Layer 3 of a small transformer language model trained on English Wikipedia (10 layers, counted from 0, width 128). Numbers have three digits each and are written without spaces.
Take only the direct path to the model's output, skipping the later layers: a vector added to the residual stream pushes a token's score in proportion to its dot product with that token's output vector.

Output vectors of the tokens that the questions are about. A number n stands for (n - 500) times 0.003.
" primarily": 417579589600551429493535542554430363519497432417688528502503271500395590470451402498408549448358435684503449414436740576530564474535434516590638425623637623511561641494468595407505744511588468435480371592393455547416404334514484585532471531504635515575649520536440548723338378452467570530580454534422454591587478519524462618662391598668494576502456431509516510531525377583466682604573
"vas": 823361550511527532466645670733307537465581409395666526365514365505306579509591732408775624357396191601548414450285548760335496596646505403434338185725490707438692554509678481475463427314488389417355474542327379469542559445508444713412418496266488355518262619686450255505447294547532686667642430358579586662528519631272420776429559642665567360634447592562591438427418412404414464597641
" (": 480400441568526626493359432279464565424515468559424476386383584472500362550407524463533385415524522474456568517673464447632477358520555673498575500407544424354292383548442675480380568486551419479553477392551436618575505575624438401558550549590471374514537385444528567381503609443440384472453465376448453428481586431561351441586291469467477503453500448517637468579482347568598489452351
"top": 338483353606276663431356500802527283601472367442614625387732294548477633469588612329613606533167659590447428518454508708353434390437240385606446534646624703500683479548648338590602516512623569591475481691370571416532624284547567577489263393451544438517475565390504588459170240549500579555733643639327378566531566476338379397529665598609420469442487552529379606407313638463609577507752
" Fame": 643416389708313402493534574702369357578272288374698625619631062515580655595674556333532406643384181430292545191462655683365719705604324590508366415777626637307685736383488361464604578329523351487572443677454515531283600133399629733504462297331535386465652648532237458603683332399637630786433414646558661427580397524425560562088457592592372398580484509562724423517426528297538626869558
"ago": 577593439507262457638460630620616440479349378529397760623496294498423661523611475392591541513458393543318277071264500708511555436647408428690352677682578625496732727495648465430612547330554438419591612477381508251653660583398559577459496322420602325512453463657373749590462594610552529550584360507715532660512500426346717460449545410735384620375608589581511469450372429533417696464459
"LC": 729487492610452396342548500707379338462415346606631564590688478489555609547474412722526372665505345527571426397455701731591439592466463400701650463504558429350520516425611350419633548549327480449531384735422321432348493267510413558416430327467698398555494350675200619799634450407627616606437294675494547532553507595391503453425500854760223617539395420557446444612544546455472453412504
"yn": 503441551646515572529536435381576518555467352509496515447652562487534512521702533638661526531419496510466504492398493667387431521544570477654614538599749574632360711473690544441525513710632532541526549477433339472346467556436494570506520596290731539568696505570489497440510593607497542620739534497589642693488457624413414648344503378656448523508434484365589671262309580436527684518736
" injury": 665477443772287153366699593792359426318357381361769590446636467533705722667629575460814728531307555712533490265397650647470559503528350673534277435715553699602608636332500597488560586411794524561755549450460461424315546350425590424232444454355496557492613454373500727537713397416504454743607575645481685723627520605543389377335564594575387702472447861466496307488368552527644422555448
"}": 569509428686449546422461333555622275593521543536638420488553306502662425626521616525433520559223523517475534595628591701537713486509717547592371497524402556369598432443559651339478492662717367516480548657332519264525516637462576556376256373366477382485313541721542431593575477679596506740547451588345778626534472654571484447510567557630516564484491527437513460346506474461643641422433
"hood": 583619348643534259186373556495623581720405412257666507579420302518584617517633702677640638544246418617061188412581597677415747720392215537400651312679505463404563680566648362568518615293482689571695497709523570517377418364654306571455716594668310309649455699456500554538372347562535659680625675472511443708534475581386530570360531602659633455511562864223754325397595497393538540608491
" Attendance": 476359537536455155420348671505494392399479410573773607521736167547482744521711527668636401616368491649491353329432496599301673595319571526708513289582893539455470491290562403514597487435631569533620497529557420434421608338474559493337440232416458350583540438546348545744537532500628378807738428238452547695568409690456368714473514659680344616561583665425539327511430542528655835427472
" EU": 716411438579550287572439459602397352492436385374702428468459500515524602543578484691513305719340347469471320443364640572370708516444552345640500553520691782582623705519439453465586619473716503578657382621497333451459497360493490587533275170416474445606376530524369534616578424436630413593454536467651523751615417596301547539464627470568243485432451606552448433414497516556517555542530
"ervation": 675407631459316630230652477758293509330491357484572587432750593539547496375574384415590432615375421656557309669446605761476635544549314510649568293760549545496575500349671402471602587542575403557578319702339328267466508390462584583371413304447695308426503490633391371442545210638542586591652482661524351525580582380347558730449413666670476674576496588566694573271493420686596702707715
" itself": 482622509568585411405642522450379402460535453372829552545540359506524514516420520639512375617352449488361476448474616612458528582405353465554627620783584571402604493489615469540547535429669448545472576500402450573559538346585414558443510550473396350623543522484382413809418371486427791503631481511500464530618316460493716556611609432532465555519406479551515584552324420439574702457404
" =": 446475627522688504421495413475622655525456449676755608373406479489622386716343550444433579413293592518470520681550485619549576490513484329407435581466769714407401351557510621367514619532557400477600364660561621606440222537493393526507271437454578532495488532736559644542646564546628510422429449632330575399529674576566533342408473285523537433159506542653681503624629493624467683639419
"osition": 520552653631445309315390345661560597417430328368741621696483488542670562518671448513433506555495554553395386155456592685594650487196417400617409430575581597360681361382647413396605619404432368573572577730564322306526526598389423496574467447567613331487477401642421387566532544632568320622621404616274357647569410518604489408363537447768297734383351515490401585496396695731583778534597
"tle": 400483525500201229500283608731266373640544431450737592377688479489620660511643527280781741690265505970335521609310540737533592370526360380564493593568857681185460516474714530517715581557744534465430553379319448418469680339509619698500505299595630256561100531674537596718590220417488674453495483525651532477494243592175566518377713580655506555338472357548509361335487592500306524585635
" reasons": 585293574583340516275570394527363287417383266309607788476639249562426786393547667654822500565460400548342330506622643707454614612261244584520419289567651920401703592487546196488488455284683471470569412443631331402387487399479636564409652139321588425628612579414330479935692255355504513536721392566418496655622492393470561630688726557535207513556728858646540492333614561488508675646514
"action": 736693698640343414408561565701468621572466310232598601535416391550436577581609417483707487553456396496538593631361650741342644632386478316446344464553785582342539602430555382440542493398553318604556480660415398508350592359487383720421284575568618555464634575672264555519423446754438553611589388778514669783581576632285402450643449505713561659651603484265519313602420486602604616561615
"uts": 487504621562311724656223630661407693247428383298746622564763409496306686513696741704410461598227456584610476291407459760253544744401376567420650376825547636382689524452375667421570532487548339305471509624439239454359290273604462555534518567483751514511550563470347476684352461684574566729409519607544645628497195527231488292325353641624475613538511521460579570476559500617366457545419
"known": 664496626347564308563600573833401467357415281524488657493670122522474594437620601397483567571376534465373363397288654756765491683191354385576530500622823716444637552524519465642517524310716369441588378513414406246345586399444508453525527412582557335618642507444396170884509280555562516566486741724601475606508631617519667710512674677708400669630496338580479340472678349541429538671668
"ilia": 593821563661610293453450500668587407227290415279601551637780625516573713425628351656656647695282288536574403611541574719401473400456539547578625241651568787478626746430623581557563635748624429516659466616672409601496437342437521620595348477366637479497616479454384524474619285440567488558698520566390559760478215391299614686639668677690418575591391688544808312496385606164727698600547
" JPL": 524490488518604540313419464816474335403567492351771519549685260525307680637617511636781316549199383578508359432313687642299655575515456484527437382667706779379649685367547312556630699536609587662602475578396338350541580249563415507382475330298553319556520652654363467723629424609678485641597368450426429614598547599356578373331418455644402615522377691561527346376511519427667651648543

Output weights of attention head 0. The head adds the sum of these rows, row i times number i of z. A number n stands for (n - 500) times 0.0011.
o0: 607611540384519473631378617412547623402517308456769621270536746417443683536513498539465593770526561463507285657420559812352619282418607441627579797626485416398564519608460459366749575380681326407676755309396496282461514642479542495676583707485395528386513569574354482403408374491675482292574597585487332498786514644759544752683448404398531520582126647567280383570211342555551548383298
o1: 580697503659605467647216597552539485387478512447614371573433514375586433542794622485408396311367357287367550424602518276626491563611589512583445660601423550447346471399577438642692625489513651720343398567491498659446641484433683683441504562703618406242638450466458497528550361526481337122545408498282619265820592443376397571428622406543439463396316369498776648701375396366609374443578
o2: 522386495834463668685419577639435349390271510547191729483414431458741472324337499616430595517336507504616520709297583510363668468632265478454512339422536564480615405648413594367644398365563520498261339655371373486646335648385475401684555599489569384661520446618371357751309271385552538224545307378432492410382744403433426641547626549572569350257460412377322350650530607382488598680453
o3: 638688547630540621638412180460423441533689632685675664780902621543512678467642599664422609524602623427571737270445549290667670675606520568729487537669260332476586230800343519475651581640516382440245780402328632445652594505650513536535532517646450286700413280358526345466547528612373362609595428625680500412509507503607631497667723483704486324566502480532868526429522571515478455567423
o4: 312349489406596542646523606432450495440537555667346495456384565372266517484457611440527408520689533658666662416536518691583613611587560515720545583554539482448677632613649478549614527376511379642530607538697614427527554503547605469646525379413291619543789421538468349224681449349606505309441497546573461337424361264460561490428337363217454746527433416318415523497607518461510593317573
o5: 577497679450686623129396508252237538525611423615217388347401744430361797622330486508480304382725559275605541426578422376571568424704539412599416394547379433724349421173485221615428504533377717605409390234341456320700400577463390316376473648516718266874634674736511242716500557461760223433502437618692571561512719355616642510626251767647521550379634573513475484258731472542556539598511
o6: 700506375465284664217732304628484409470475524196730558528596633416344461460410464559352388370442566545479584696686389611807407438585565646584371580463438497518365475376590698467469299419448560334724599562329491508400723648531331601575519595481426429603562558420382490692619396676375622414540356509326509592597417494509395283594440425700602287481647634329582440230657549384406702694453
o7: 648423271409338466367528323582524581559472355448674221336673615505348569435312418511682401463466465535430495561465290549582489380545363498344305545444419522484478326316531530474729385516505425392482520507517342497495432523342598410548344506434397686809735343486486375731555633599652407402503521600049481438430376331368529624403394577264509749352570503484366661445407595560461388337482
o8: 666293340404606509508629505686431507477539556333410594412520463441333604574573683617893743448450592396446498470655212504719431611572583591291427808403647272433625349544448778446478688556745652325413463515524661354605476663390408426563623224370425694390370465521649595780650818537439516456610655374532680310611514358407462404499356469665591617419502416318730551630595279229581397365299
o9: 510505504535398453497586415429563500495583603331530501545271305487177789450510419583441581511446609514636762350419524599544423543345797316622269526398646451777253535727545448583328468388306178444571520482536536252507294662882467521709326366530575389511591473420279600617440520422349474585542452449465370297649587406434387490631729512410609616419465239537444420488685579216504503684449
o10: 505604650355403458482456465535615504300486511413525594366649643677502358527412346847495408418347343539630547510436400598684552378576435527657697376491307572501421456420520480422641639310434579774474585455348394707503256448400583558510514386409647586758644431592568552443469526749402755466638353355569505533627359644604436459785522419443607458396532461394545473655610445440579566352445
o11: 282437394833719722747322485521398403555558558478608178414549620708437400552510540311615350395317531484638563650464514418579541351263603427558594505626338553293451405450353451536760715615474497520538437358589545376521563451503481303451473717544673510435594378679479380319425378428506646487498494344448490601384461490644450465552603469552462532506548697569544607559519356473431572584523
o12: 538422591506312337573512409672351395311613372455484521666595616260557442256380308453429562787665398674498379446390411330368419566629417312331366799437470339528572551517586520476556349461379477358547326601576530672549655443383677361660572414380462519648582566363571504482595342583500615437565476446515424357585599537302541557401399513485388430478589507473691718498324735530597434521454
o13: 346607267590495558567416419580546576586464372660794612510291316442680498321518391527363426453526440466627567437692708308638560510336452390427592391535611352293842496576233660471760473474576613478599633621407436516546545377401657517360145519389590572255638433382507464382498863493752278615571371607497634432578853493389541527655622511538567542610464629466539505799430501568527441320546
o14: 499394727333516491312537579535515674698275495618546716395322252511374472628420572482535513378384809467473689626244678654614580199255518754581497461665436445292614324536465510507590560339435588292352756539713458349328723709613596477342547670490595280317560240616347369382599649599559530402667690487443659330514428477478417744306358744349520617787471632600379392303412489603533427472298
o15: 629642610544428551226713471664680381533659424554687215361433637521415411273449708429395520326392603678515472504205530410423389505483535456331646359302504398442722489658645385231568384602533550572566551464371746531470611616468530465475425570326634165516596378545419621544331792732311406383504511472483628696312591670276491620566471682657435304382402590321746622383378574518417465401496
o16: 336520417552436611610341534610632308706346401525473205338703502763627664571216400614166473934733277570483376570386541419547579507211742607452714635566520360569578605527594654654585422371389811279557556490310470510575343452566585601467278629507171489664377363488395739800515550290507380515395354414372567285432498421371490714712634552711494612364509254502254691587549533701420519324381
o17: 553493557539277341632291413398507605372446454301362471388755379303445559567687411653385528322622438310576588486742344758654372397276361551720416652375452325604325485438402459347590767485293514554457665521473498483606508650289648351464587427590578390640651508336429434497442401716483537546457516476490531175380435465411473447245625686435430531383513456506665384506533398540369220798424
o18: 584393511470551525658527292284495368511485662577318546516594387515638424563542487282588582272486424641371396527456456626477593606388530599389539604516513489601717335514426491492587467533556457268494263591512369672468631534306564485309488511703240420490596432528628579666483569576135385598637690577328473624698563338305610542547635441617606463531497598448454316562665491455519529509391
o19: 424416470470562452289155575530552390383346414616382358630542194618570396645665586505475545420705489562686633398426590674476440481503886469274494625363443419277370407516821297623348555377352449475435431591729499373563563596504574374536650419618744436663476449618576474454486426689595345484592607499492410593396502649660563550407631579543436417893409370466660550509240629322544472470405
o20: 386675517571633536750579560494369360551390749453390194582554412651605593595422643519403425463344678502530523379828475409469602421533515633772535574538662392575398562417526649587553472445502396594393582479385392552333559525565382409604280636338376578285586429428704407528438421771716563563470167494430370465347732491755267385469720467496380641483426527702530446612448492368605508657565
o21: 258581342524617407640368500438653356355244442363319593444499612899359467553395400470261654590554290463695631642461473396502528611499353358791677507542598500462478295394488426679342570562527466388815465461550488264741628458619664390587528563461572311578721534552338457701546504613230473491509612563375897244678491303433835461555435451461474481621522629851450652313658586406618328415389
o22: 282573658530545541698424563644405374694588547493722412546484599691546490513661406722615452355390403677289572571394714503679433220413677467585436203704659627480571495460408589477699685649308539437704815571377361440637534628503581242577591656554514520484373575518507528704579439362566424770337380616515522615538400528800527232252448662308666434563397535269430386460552416590491514601510
o23: 525423400676311516684438580709525285536450387523621421437594683516831691725708501578507606663324285176392460421484309602403593445487581480305393464549620497492635499380402650466237586696530713388562450155461487691346428311530409345559556552408430649330324546434546534454620744485559423585618627417586690281671412666479404530313403503768398627499463506618601588584625315401514388574448
o24: 376539620418521504614471547487532579398559514285575588454371395600332442376388485468442437451726609633611437440602448609701483623399686459439570600598674357467584491494582455391440352577427655578533564456353428435266433476353595417528570467392561327627537586579521506401388464746357579537399490509580637369335681403388616386546467609661356635562608439533479487311531388365603504238477
o25: 719660513380462598696449749432469344716399667475585521455529430241606515274664600419584742542574572455377307542465449571574463723313410438593531425792577297505235715577597304544816380539480469462527485584327419396522769493267361614638606554379558610233563722146540305451462438518394493502367486385716718444438463398519362616652466389256333423599424523420580673425383604488377594552512
o26: 349598567320565447362273377580469217341366377379473584629688387476537588662451490456509517494541261520729568564553243713584539472461316493561308413640631488437463624637406612549562688293614394621452364642608358477454408411418514485701367453686647459330558517488555363348586472545648521599627484474638591516401522474439437472441586642244568617640658579585449623543527400411456242454611
o27: 546506456443400520434384456487395518741449549391783532307626378825383636454481381322499285773375607182616369414463454329377758479361432550442523434466319592442407575717662514674439509488538659299679767500362556609359361548548420525541308708331513482389596304549543575502588224487520625397421628725585648394664553563539552451462403675629645504409400498432614545643406453468609324603253
o28: 477686573554428609488276338559411639391706400408526279579618525483542475762566506454575627526459674376380435637568443623593517569607745541579374652297558531447458645556718579565371630496461430506337399455480683442483592632396386722366316642542428403546352626660524562623431646608714296620457595591450404774684411483372438487638720405420470419468540408426619454537497398408558566365458
o29: 508781587463643260176715374500461521296631402630430420336686684397226665409409514422345349413655727409441457512465643528559434484353300442670599447306394539636687405792448605673496480590512461525618369391590492478611537592479592504418515636636527343357579301374395299520454646333535525340123406473482647546234456455429361626486833466598359727148481638399555377329595443559748331563552
o30: 305500406363586530534154419462413625210496268406532396492330493792200593543444721533454607446657474506575699820408454529784423528477542583607555306509367476506490589507517454355649489520412357493459432588690583490586527387412318673641687634473448568556561667516408381642610474471159200564764493517566442627586405516728489511546689468433620467720644377562499561431522491598546568440477
o31: 432477440541461342546577601364613507347403420672466360525328398310426363461467436367617670338523445445541398630559701817294679546308623509473549441421451454685295605716579352469361458647470486476500476639501387524437498617212535582273607519371283564515322375497301654502462563486608543456490766441636419435555750361162587514484512553649408342546490444578486467435468608381537401491639
o32: 339308141497483588349370054344551329490372446618687521609405460441383708326229460437545302597574389421492675558468777670661658486551542494423389370521408236417551917382620796350597521409781516367593422519442389610412461534346612647519403446342564461454353419582693413545504640503583536660472415650732343482344632519565768328372433680458615261542609460709566463382458561515229441713360
o33: 465552356613390442478395618471546578385500460568610414509426223615473446537634599502478419451547310666446488383677692334595273682417441464319449419150472332262646487499461744423629528441516253585443255720607689703304585654654658587240546443445449450593367645572417493713504595356429312505383452497355614462594665325604481407393540539642434780294393391608498353517472574608338660414450
o34: 484628516443383621603581408431511658608313368532562343552440518220345618724425565482430204467669462637507580423750477532668526496608371525499445721584288556416410374479468238513323426514463525495401452498519466406385702364710438475351413392681483329389679546507498406441500543274622539641637398531464642158732615668558541481503483359671690563550321473317344578540354311565429498349325
o35: 390529641431352609632400557489614517604641587414358461389733507273486397473657693478417387197420656397573444297691288754351607248557466468509531368559556379463445696367608646430441633228400549398611348392449679585317571316483393404619442469262273726511472581553428659412434723338394506196315279493568512317406389519285690419647530408393512357385554798684659565652465519532462506635337
o36: 305339450630420546455536472523673361442557419345653317420573298226697514371488544261620540287690495493580359603330341575426557517364420578587555518525596394419469450468385522547249264677459592517410301619506354324442706213561374596475579556595624656705538600357369508547491464500610570625254408527471553457635463562339536352696480303643448138555538500572491255426382653515497603330520
o37: 562377427670415625260419474359554427469542735667600404096437333733523287328399557432546535625687433282437344405455563317728585887334425432712623565472748657570561734395582420510471623475292449647676517320352518432522567398373496493625678543454765482452433545764456480552251401481291504429492464558484498676297395596590614430680419403597513651466386371476561474633606211534527640598553
o38: 569442275546435663516567513467427594485367414533378160439087291549390985262532608520587546514643478553191635392415603465495609256411290470586394457469294598683475452673571608731369515660282420430590597604378652480629508516357459599452617677222404581385667618462687764719570386678740421494786510408475474481511568638506593361524483687585624626487576458616633567431474739440515716354446
o39: 632464512582543491514412518421506347394511669478599594711363684418282627350526514683485466464574542530503521453403294446444605386327563435408432293611441449382427478738678467728575277482264488583573172392522469589540510472821671443600607312304362297413423580629494501606634535355511413675594583850482568620626524319408472393470558585465475500391541515389297566599529577474489619572647
o40: 591472701390420433299310391479474502384392417370418417317273436483418587514367681351286445501541677476319394529476319223625522545677476486583611542407687529164649641759527522557534648447443555434440474635576563499403571383517531448597475194641571546586288476373600349640568361564911598448141490700563505285624342540536505352383462202765662432346438534463506275636381670526791487575446
o41: 420588453569726431337613691580495713503509235367445718453312357465511380435330620521553377459493580440571656626565408554641367779576638531708411504293657564379364591465253468555723684536216533667473619627530547388543646392622411526508453440208549455567394724622630633369697472640518371474463377607532434400556530311474723322468400726428603718582518596595599561452409502324614330179615
o42: 503290478478814530470413357473534439387638479767574521492489620146462454627297646439253532754665444512492599469541566635646375603567844347504570731332254497754622416282459551455288313559519672571548541487698446642541754547367286702495441287521548435280474480472728396577387517657333402454552283489395480502433595484701507563562537654694569412396697450315829505459434574458493539643505
o43: 743592280660462546573482550479647724524601365547518441236306546484497662412553614599566370506403606562600712237421867454535420366711412384571624523488394474470399568632616556459635637610605588674363612612248455730502538604531431588636305548274244650503436619590361798359444562592650514432534482471383351432488495546453554614621597554458519382305578525713391658290502608500487624322507
o44: 369401277529403638650439432518509498668370565247328625543404384420602656583623528422493586597497500532313520509761567429498459532520299466430360488726622482593517434620267638439376754536665504415576545495500669580505444336218600635313493388456324792428531569475581435483513247644585706507261388645436299366405457473481544532321531503657403596459696411566617564587684412608375486546503
o45: 222617269506345361247713368461686661560552546520493501576712501665516454452510456554541579315780514628440473384608584365476530496579427916566618509522331311374611582352527508407610457510587448275630516589517503324320522457654316380455736299282474454552409469432675380342637657288386398688300480622325522748453424572566523500547520583371591672438392458525426472547499446558551328349304
o46: 546418741528337389502354446502487582402574486611603667488411509690704536460422381718397420658478619541646730244738372453487417562629593498345533533604749642602501639487699592473390447404377362593545430459560629395439250515520388396583617296559604341364476407424418646541401562280629221580344618413463568364777422614598501432525593502513529700511390294509479488460628265344487671453431
o47: 630647296542588695445526590408532363558343492493410588727531515281420652607423630484455774449535472451305529700499275386446587586634323484580343460591604576386571333577403694398692433542497218589441509390352816421487360573599424559570406402473630465419279451586418380314481501302457388547810435704409451481454531514377477438527457474601427546442566568564359817498608610465345699607573
o48: 501621312562333516582504612607519355507584541509571523439702368525457327479633470540514596497538316446316564443638668570490456380664391715512446613495404345391371390781310410472523761330435225401611628556372414469445501569565488313742433410381566272759570318467638401648488335474766401491351440614657309387212472543607641510676654551492623498410395369480713412559450786517518666651481
o49: 452551592547363470628495490480411511668495381442632485544440673514419582478428441366298489774534439727646471620745647356153648392591378236395506660411624459492447433468355546368499557508521353392570592528385653385743551457659264439476613382597539612628600661314586606446460458465280760512649447481546552755552555515621485498552385403544466559615369491141445480368484495663511685684489
o50: 304339507446579370344702492482382619382400338515562343662374575597508892480490672402700523460414484346616686526566564621525501533524644448534661614501436338574512569755511475707592511412510729371754366349574719453616702575420513217428442612301549567464875305522751585664562471529495366396578215523421400295637496630516330437173508383459508284436548714504636448539518488543518530480431
o51: 569693376536587410562297588520404576370447312226424749401582431497731432367639593597274535338358623369574443846355397574536565454431517544387645363352705264626615454532336488500536567520496440456527753587309661439401364385565259671588491424437575475531516628493443419570501481581407414370521495390452484583357501527546274425524589564629581410395407445575201402815482476311466268422557
o52: 348622482187535444552498561628427379490382425636604560559520662781288635515692287564257671476449565699434506640463285647310332418673542690508530634390703524390441595750456668514789592538569627581278477711515615441631431550646265425577506343591507489576458372468352325318448565451565504582563320706538553612491476684544598381607634486554320401328575461467531331654364371561705492513587
o53: 291431665501498500592269491406534491125660737613502518365592596585410428404345664297548528511658499583842483248279375495532440514477310476451459538518679441673613613626491512457314725384402412684405183537520558650366481285607366386535522637564521398572564421684211847373538467313721590688499270579633415419154638551379536446430583638623553423674671578583457294608476527489425554536571
o54: 543554379685455604427476370610320681437403444554366302527713415404640337430551446471619345339649540522420548440554153389688485506373310684352384416328458491537485432466544372482303423441436394456348494455597392468559570319356544473395570469428309469371629658524612364606235556504388363290575613649592552490508492586674444377370542534639508521594594617707524503746451448605571389259532
o55: 517658562550502350417728348519511464592340513654703384410394441460627196377518342560362527504426374531485405509607622664208452500707436593476337516415503497401304572242426592319292395529366568392423648490588612553474644424479634211558364345286481602523473486743703505643366600573488720441805443440301548444316550461425490609583322539337610711494553608403485715543576480577577581633695
o56: 595491385385325494273502410414556593529672350291303355468360245648349387456250661334484523618467564467475424613698435375661480646303476592334654470595477403457310465632586392436436369329449567425466459601524497480463391409437218691644600540487465524582447473439422321557673293748460399488521673399425303529546495506427444626481616311609558576507498436464456822598377271555722495383535
o57: 691327589374720493544417626491437549838405729291811533397465416587509519315642731360534540610540616608380483343669356369641777593652344435600421534750717455524382374756414303528648665357396552387286406331537473516600367282742390697412615453668466482746534398591641526572475566493692498417557395406382689580255623494383515383693367537516613508543600452540390610443391559435616776297556
o58: 616667635505550514423359593493598678478556295573399695526297367766363508656419630557447375395541428344508372503468756167510361382647467415502421542645580521427575427408392520810395604574529592590585554511551556456369537350692579563507445486532482381483398616510529698730510492370196536246560347482491408600384455428446482502264513377512597452495517682678453267605549366610590345430623
o59: 561494480585469402491480467322456521724527375473254578569462440334371420507603392444403467625628457550367574498416647580391591496613546585457545631251339595581390647907548355465507456559435361538562479395642428734410178452536446552373555481583322432365361648175654515610539421352186356388644647369452597516493536602728672540406530285733646546515542557469540444350267514414529547566466
o60: 596580388694488366477536577491477543637533312392436525717531329324222638559743539518543564320475583240365671560522563426378484312554394658493540363462370513364446493494294495524518551682500349500443467403449666512404333362543457609663469463669529626598459486409629694475534485465466391561503573642613492558250316462504606438566621510468343348662543440736540420467475701594509538588610
o61: 794289464276368362393459485716634272507789319396688498434474593532380727436640386743670583353615448662786452329651613337640416486444496392505651503467895592438390463723255407409603407490590712463672292475478336562676638523530723409615505470581399705697502675267592446769421431539595320439395439465325543372533461404499626411547367517442544282434305588655596456534362600375447524533355
o62: 271468514609577388526457226761296532461445531299295459569476542683469428332507448472601627454508448590748572501365642528133565335450432384306776429461501729473588611664599650482456390425535389336524318534412472472493489294341516382623324658517588464213507406496439622567554511471436368395517715589446635494703447648469512352645397528622658202503478507504351637616617656541499362697428
o63: 339360690496600508288572426592575578794184658332310465375377702629624510449426615507669375332459447575509581448757771298472531528629340580288431629553438509603285553622509580589427512297480499440337474670400485418453470177714572797554493436288522363581477553366391535533496483607300504286551346515704310525353515650521515393489467525630650505438288415600505393753625563846596355555551

Each question shows a token from some text and the vector z that the head gathered there. A number n stands for (n - 500) times 0.0075.

"-": 460446395594438507624522508574599395757364420486598487659490299411390442371224448447712402746530573460501452528384583718518480616441379607491408472583510412561644618431577526514753536541632537
Which of these tokens does it push down most? " Fame"

"s": 387608312487551626587435634520404485436457534464356571491313478407545642502587310359511694381448389567562689640616525513543575528516585516437472337411569399261418602464297648607415553597223570
Which of these tokens does it push down most? "ilia"

"room": 423712301678630401265416380385396605410551597387349470436623529528487652374468614485490461640428436523647603412460399408413597512444509575571489486369440527433582658478434477616483624263463563
Which of these tokens does it push down most? " reasons"

" and": 455546472537492545549465533500473427520507522575515554543357418493493384596489375628465546397496547532478613380484547622485600494609594536481551536376460498505544497425450545496546528381509604
Which of these tokens does it push up most? "ago"

" after": 549510408516357484604516525465648549340556552554524527439471520485660501485412488584568548644311551595585426421546458513554414435474473668558450545665509563664498470459506561585549555540463594
Which of these tokens does it push down most? "vas"

" With": 512520617384416583565526464409426450459426488448482406617341417626607509580351542503456545438474419575442350550399401534525532312504571409522471486515403572585498411476528581636564507577577535
Which of these tokens does it push down most? "yn"

"|": 508509555444519685473511469444596579546511464546616570424414421658550611546455369579429506515502519445384471388517576428572538534632580455529416491569600606524370389465538368518516501634635453
Which two tokens does it push up most, strongest first? " EU", "ilia"

"ari": 655609409416527275433569259573415353378516703296461632398527684486560707282576775627532438474544424389621631556203592443509475308450633493448575509433507647523320583438556418474520615474502464
Which of these tokens does it push up most? " Fame"

" Cal": 453406106591512489640481668594449272462539613574527361555448494293342645456533305503604496466511406599668499367496517452398498773470408583772439546446518300553377577594569488467596390382242587
Which of these tokens does it push up most? "}"

"ing": 561539490331579461532606604421481437302820662531634292515531266677635573544499410527493489715494560702522474555720435485463625596466314582647263343501363572409457556523464656557494381622636569
Which of these tokens does it push up most? " Attendance"

" expansion": 663526405519523320592609723627657527486482523442573412437562389657539418425382357538542423702389395572453429486490482588538596385476305599516475569585552556567374474410633500639459643613532487
Which of these tokens does it push up most? " itself"

" Paul": 629477521629550570577548483557581360544449545569504458578453395550395358593426355717489561433424551373425708336431571675503563502615556628528530578381507615530540464383414643478587505375637594
Which of these tokens does it push up most? "ago"

" Metal": 368662384795506357451442548507493434486334444483488734540502588376378473520505461438712779531569290546526548548541405462546422528485533597553444582374369575586551692306624540495560552429268516
Which of these tokens does it push down most? " JPL"

"el": 444517372618763322801488640543394389731525471622456560323366568500314425605682382373467684391488393654665744711447396600568729492576423513450631576469655471506652554396467560386223424555353545
Which of these tokens does it push up most? "ago"

"ban": 650603327637632613557657550410627533539509690585589658364744557302493422535384418412607579550204442604740346472625227501736649660366192793638469591421663402609347513511715429379379409626315372
Which of these tokens does it push up most? "osition"

" in": 539529505461492551562557422544541561392545473501593492490463475513553436461455424579526568566515501528551504536599509530528452440535450576477456503535565563551558482473536550596472490579508555
Which of these tokens does it push up most? " primarily"

" total": 577510473394492388456449566590494473590418513525568579482435463660578492542439450471617535529606367635332507450432458338403579383539467524547420585495562594558577414499353351544459513392598433
Which of these tokens does it push down most? " reasons"

"olution": 540397366516544277697743538372290441519641585575369531433445566376437535516486534553601506466465818689525652629444427539509567537583692741440507551507425422538517540457525497364317536619433562
Which two tokens does it push up most, strongest first? " Fame", " injury"

" on": 555480534480444588562492479523512555345500553584574392497438419452563443477421397498571539551476567533509411539594610549577496437620432530491521480464556535519561434426520581607454488498505561
Which of these tokens does it push up most? " JPL"

"In": 431377642410398483552440452487428612515563483638393326554432375603594395494496466506446480640552525577366386620502512550507533473425460424316470500683443537579570462483477533552506555626672556
Which of these tokens does it push up most? "action"

" been": 526606506377381547493534567504544601430492334544601585584424537702545529519415388553549482586503460550529600482642459530595470468500513532410538493481626627656575485555478530641472422567556538
Which of these tokens does it push up most? " ="

"  ": 611467614438565745417626403476536573586497419560520594387366493565519420516628484559374631452526474314437518338477574436495463442656556385415493538620553496563416417513521485421523517623606468
Which of these tokens does it push up most? "ervation"

" commun": 635622662632467412567451424528498454562593639569561523707508482636450391620495426578478621486401572500452494349512580620522472553508561580461553516377569636559497450317359513581573447439620478
Which two tokens does it push up most, strongest first? "known", "ago"

" Fern": 471457510411441769446572360401490616590391522624477519448525440502465466438423460535428567489565568439424499424437615409429522533639503394309440482558605466414506534541508416552526555491576577
Which three tokens does it push up most, strongest first? "ervation", "vas", "yn"

"osing": 604453342294394371409513575425537425547547714591644311445639301397497620444441374511504399453575291531541550602469615492519518338519279470582436380427588402446657399523565637495491444551490475
Which of these tokens does it push up most? " Attendance"

"vis": 706473517446554423487441397588563517388717844588635433329516567599635514524476435625328367389351310429621409514369504519588561368367273591560524434539707549750236396547487582482313404600546456
Which of these tokens does it push up most? " Attendance"

"=": 437353554307411495508431382463381581509514420634304294559464403583643393602522488409399473453585508574376408675499452586523589410421432445325483538641321534546569394536412558594568571586613556
Which of these tokens does it push down most? " ("

"The": 495462571410445437524462454494373546554451415581441342538492401599601466501554447437458488505554438540379476655438434546546530395518428393345482606596422520554495405527476496587653620575656540
Which of these tokens does it push down most? " ("

"2013": 391492731793427583457435431352617522532571386429603449607447531432405422582465554277551493389462665445373546696600272607707458374505464609543606497433323554615551539452437657490450591578643535
Which of these tokens does it push up most? "tle"

" Commun": 435572603414446504545449447510494564490734496619483399493513494529561408404540581449486581525463460550414368426443346441580450580574283306509413402530567515576555320536503438509486465729704286
Which of these tokens does it push up most? "ilia"

"ss": 415477386406464500737538670329399600638356646575510448406340525431719560636642345534522513501388508523428524569545449551498637481332485534379483577487641383562421493597464570465380537433452531
Which of these tokens does it push down most? " EU"

" und": 556542585646424448559458552472464609392608483568640478569388600596550477563628456574504599635428443492473588521554536496515394409490606533490618543498642616493608450338540549588359531519605502
Which of these tokens does it push up most? "uts"

"\n\n": 454486558453453509533448461537463517491483461552446414534426458547570447532422461515468542472549490555453448551491506540502539433520486458451490544550450508538526453491489524598557536521542573
Which of these tokens does it push up most? "action"